Layer 3 of a small transformer language model trained on English Wikipedia (17 layers, counted from 0, width 128).
Take only the direct path to the model's output, skipping the later layers: a vector added to the residual stream pushes a token's score in proportion to its dot product with that token's output vector.

Output vectors of the tokens that the questions are about. A number n stands for (n - 500) times 0.0045.
" |": 409,464,458,505,524,476,559,699,618,440,521,364,423,477,457,474,442,572,489,610,483,439,551,562,579,613,530,395,516,580,535,315,607,499,417,514,638,538,533,336,658,531,495,496,551,537,413,493,482,431,437,551,508,554,516,607,534,585,471,526,446,519,317,584,681,490,411,470,576,479,468,462,506,513,335,456,486,544,495,526,580,415,494,595,497,468,457,582,408,524,451,469,568,418,546,426,593,601,355,385,474,473,543,467,395,543,452,692,422,464,603,333,457,485,470,629,508,411,540,583,514,445,556,552,414,638,473,329
"igh": 467,508,480,578,293,456,500,580,365,443,586,490,505,628,231,421,554,549,467,553,661,412,497,534,336,483,506,401,313,619,486,595,443,585,475,408,478,417,486,702,322,488,548,534,474,499,290,500,536,485,347,534,516,530,527,479,584,394,424,513,441,391,464,463,545,472,493,624,354,486,508,283,496,464,428,521,572,331,447,385,553,651,511,497,516,403,603,520,709,551,499,488,471,676,537,377,698,588,719,481,519,598,609,440,352,428,629,568,555,588,465,741,403,601,392,487,603,599,492,627,571,593,536,459,424,484,529,477
" (H": 437,467,525,410,452,520,532,589,563,557,561,547,442,382,526,599,437,396,519,505,472,509,451,498,485,637,533,399,436,564,517,425,384,426,585,434,482,506,422,417,561,519,539,461,572,499,481,550,592,464,668,510,459,468,653,503,477,451,519,522,519,474,386,487,538,474,604,541,491,513,422,612,412,501,567,517,519,501,581,566,389,510,508,448,454,612,458,439,544,558,509,442,497,506,527,487,388,582,537,479,511,578,532,490,398,537,505,548,601,565,411,523,497,565,579,450,385,326,454,608,473,514,437,467,406,500,524,504
"rop": 644,470,582,463,592,475,436,301,516,476,535,391,578,500,436,520,396,431,602,619,519,424,613,405,453,522,477,576,399,475,554,560,574,175,574,305,501,520,444,556,521,541,569,407,568,371,370,561,526,572,315,586,443,523,625,434,356,333,587,508,676,507,466,453,466,587,526,612,592,392,600,630,534,575,589,521,523,380,530,416,487,428,541,437,458,321,499,380,600,534,468,380,463,486,578,559,477,348,498,625,513,441,345,577,446,710,561,598,561,419,415,310,569,476,642,483,624,939,439,472,516,606,576,345,518,499,454,504
"ments": 765,467,582,499,22,812,570,486,494,637,501,605,537,648,395,399,611,466,652,377,651,590,357,587,447,520,579,587,671,592,452,582,276,363,382,347,578,585,417,428,328,637,481,394,393,416,449,625,545,421,440,310,356,644,483,479,512,440,503,455,528,431,534,464,538,366,390,573,391,474,546,496,424,612,532,500,486,437,507,499,667,503,517,700,132,439,408,489,320,623,598,584,449,327,89,389,381,538,399,651,521,681,847,842,375,577,767,463,638,246,535,358,606,618,522,560,414,739,448,532,536,532,540,517,496,433,494,406
"–0": 404,718,469,508,606,475,538,552,445,337,384,692,594,433,394,618,593,413,551,427,545,402,442,515,492,511,419,420,605,544,369,340,486,505,660,253,536,508,344,544,662,572,454,623,450,594,455,442,529,583,492,411,625,373,490,415,621,641,471,510,585,421,491,542,371,505,495,483,527,494,510,375,444,536,548,540,434,388,651,281,532,655,517,494,414,552,597,442,332,505,596,585,520,593,389,466,448,553,539,501,507,415,608,607,494,398,415,730,568,584,455,443,619,531,531,604,502,390,380,582,401,558,529,345,412,523,538,470
"used": 764,551,643,598,354,324,714,564,478,422,399,544,466,614,331,506,553,498,577,410,529,472,508,544,584,489,615,630,555,358,404,543,590,518,503,333,503,515,372,549,462,487,457,588,509,400,476,592,514,481,440,444,523,344,409,372,575,446,436,475,587,336,500,388,382,553,324,523,318,621,518,500,463,585,316,362,640,312,718,564,584,667,526,455,277,635,486,493,420,632,464,526,336,640,496,677,691,617,393,617,506,684,464,371,390,441,632,363,519,503,625,677,348,458,670,506,448,714,410,445,524,500,422,344,427,578,478,557

Each question shows what one neuron of this layer's MLP adds at an activation of 1. A number n stands for (n - 500) times 0.0011.

n27: 596,480,610,584,397,411,562,651,403,653,506,525,537,291,624,606,539,632,503,452,516,333,451,489,545,385,497,522,434,494,390,603,385,584,535,540,419,453,523,564,466,492,461,450,614,645,522,284,674,649,531,449,427,216,462,413,527,594,413,537,583,492,587,600,414,495,500,381,356,308,525,545,607,530,402,605,457,114,515,527,463,743,553,457,681,443,552,503,427,472,384,352,361,454,435,632,609,590,508,490,728,532,562,528,310,386,518,380,431,552,500,521,495,625,454,415,526,627,461,442,475,374,483,632,649,373,519,553
Which of these tokens does it push up most? "used"

n326: 500,500,495,502,501,498,499,496,495,501,498,503,501,501,499,497,500,507,496,493,501,498,499,502,506,504,497,504,501,499,498,503,500,499,502,497,502,499,502,496,501,494,498,505,503,504,503,500,503,497,502,502,503,506,497,502,503,499,504,501,501,498,499,495,499,503,499,501,496,496,498,504,503,499,503,491,504,499,501,502,499,499,500,499,500,499,504,497,498,497,500,496,501,509,500,504,500,505,504,502,502,494,496,504,500,500,495,496,500,503,505,499,501,505,502,502,505,500,503,504,500,499,498,504,504,505,499,503
Pushed down most: "ments"

n261: 503,500,503,501,495,503,502,501,501,500,504,503,499,497,500,499,498,502,503,503,505,503,505,499,498,503,500,503,497,499,497,508,494,499,502,498,495,500,498,489,507,496,501,503,501,507,505,503,497,500,497,507,501,503,503,507,503,499,504,503,502,506,500,497,500,499,499,506,500,501,505,500,506,499,506,499,504,502,506,503,500,504,502,505,504,505,498,503,501,501,502,501,503,508,501,504,500,502,502,504,501,502,497,507,508,503,498,502,501,500,496,498,497,503,504,499,500,500,505,503,500,503,498,501,494,500,497,501
Which three tokens does it push up most, strongest first? " (H", "rop", "ments"

n279: 497,504,499,501,504,496,499,501,495,500,501,507,500,503,506,496,503,497,506,493,501,500,502,503,504,503,502,501,504,500,501,503,501,503,500,503,501,497,505,504,496,501,503,500,501,506,502,497,505,503,501,499,499,493,501,503,501,501,504,501,507,503,504,499,497,504,496,500,498,499,499,499,504,500,501,501,503,501,503,500,499,501,497,497,499,500,501,501,496,495,509,505,502,506,499,502,498,505,501,506,493,502,498,499,500,498,501,502,495,501,501,501,500,503,497,502,497,502,497,499,501,498,502,501,503,503,500,503
Which two tokens does it push up most, strongest first? "–0", "used"

n361: 498,503,500,502,496,503,507,499,501,498,501,496,503,502,503,503,500,498,505,501,499,499,499,500,502,506,502,503,499,495,503,499,497,499,499,499,500,504,502,506,503,502,508,501,500,503,506,498,505,506,501,502,503,504,498,498,500,499,505,500,505,505,502,501,502,498,505,502,504,499,501,503,500,498,498,504,505,500,500,496,503,498,499,505,501,501,500,501,499,500,503,503,504,498,506,499,501,496,502,503,502,500,500,506,502,494,500,502,496,506,503,500,504,501,502,498,504,504,497,502,502,500,501,498,500,506,499,503
Pushed down most: "used"

n241: 499,496,500,498,504,498,500,504,502,498,500,502,499,497,503,498,498,499,500,499,505,500,499,498,497,500,500,494,495,507,493,503,497,497,501,500,499,500,500,490,499,504,499,499,502,497,496,501,507,495,499,501,498,505,504,509,498,500,501,499,499,496,496,496,501,500,501,506,500,500,492,498,500,498,495,504,497,504,502,506,500,504,499,500,502,501,499,503,502,499,497,498,506,498,503,500,498,502,495,498,494,501,501,500,506,503,502,498,501,494,498,503,504,497,498,496,497,498,503,501,500,501,502,497,500,495,497,500
Which two tokens does it push up most, strongest first? " (H", " |"

n194: 379,545,377,602,429,487,603,456,454,307,284,695,529,409,357,449,489,507,602,444,570,486,392,469,441,475,794,410,410,545,378,503,627,538,671,447,551,433,451,470,652,531,427,581,589,544,570,471,609,432,556,419,431,560,460,462,516,471,649,407,609,525,540,433,420,570,470,330,563,444,675,444,497,566,550,480,539,176,598,302,548,636,690,596,495,510,437,492,468,628,427,491,546,557,361,601,554,495,609,513,812,510,512,438,504,438,441,674,622,475,463,539,586,353,429,510,556,492,441,480,503,500,334,351,476,495,478,479
Which of these tokens does it push up most? "–0"

n157: 502,499,507,503,499,502,499,498,503,500,503,503,501,497,492,495,502,510,501,498,496,500,503,499,502,499,499,507,501,501,498,497,499,497,497,500,501,497,494,496,502,496,500,505,505,500,497,507,492,503,501,501,501,509,503,499,501,498,505,501,500,497,502,501,503,500,502,499,498,497,499,504,498,505,499,492,498,496,503,503,500,501,499,502,500,501,498,500,496,499,495,504,499,506,496,499,502,502,508,500,503,498,502,501,495,498,498,505,498,503,507,504,503,501,501,499,506,500,505,504,499,496,497,506,502,502,500,500
Which of these tokens does it push up most? "used"

n243: 452,542,641,480,283,408,526,385,503,557,486,478,490,399,544,461,393,531,598,421,420,621,357,442,551,458,463,608,389,270,590,530,489,577,503,434,531,503,596,573,440,572,478,200,488,327,466,580,349,436,487,430,419,472,560,521,604,467,518,586,470,498,460,510,658,604,538,540,370,529,505,475,769,479,505,546,503,655,578,534,532,368,285,623,615,442,604,564,587,459,487,562,578,473,473,512,590,551,358,541,442,629,533,478,411,522,502,536,613,487,558,469,363,610,644,443,486,550,307,360,522,289,444,599,637,626,645,410
Which two tokens does it push up most, strongest first? "ments", "used"

n240: 501,501,498,502,501,499,501,502,500,506,500,501,499,501,499,501,499,502,502,505,496,501,501,504,502,503,502,500,501,499,500,501,503,502,501,499,503,505,502,499,501,504,497,500,500,497,499,498,499,498,500,498,498,498,504,504,500,502,502,497,502,499,503,501,497,498,504,499,495,506,506,499,498,501,499,501,498,508,504,499,497,498,498,497,504,500,500,503,506,500,504,500,496,498,500,500,496,502,500,502,507,502,501,498,498,504,503,496,506,498,499,499,501,498,498,504,499,501,499,499,506,507,501,498,500,502,502,498
Which of these tokens does it push up most? "ments"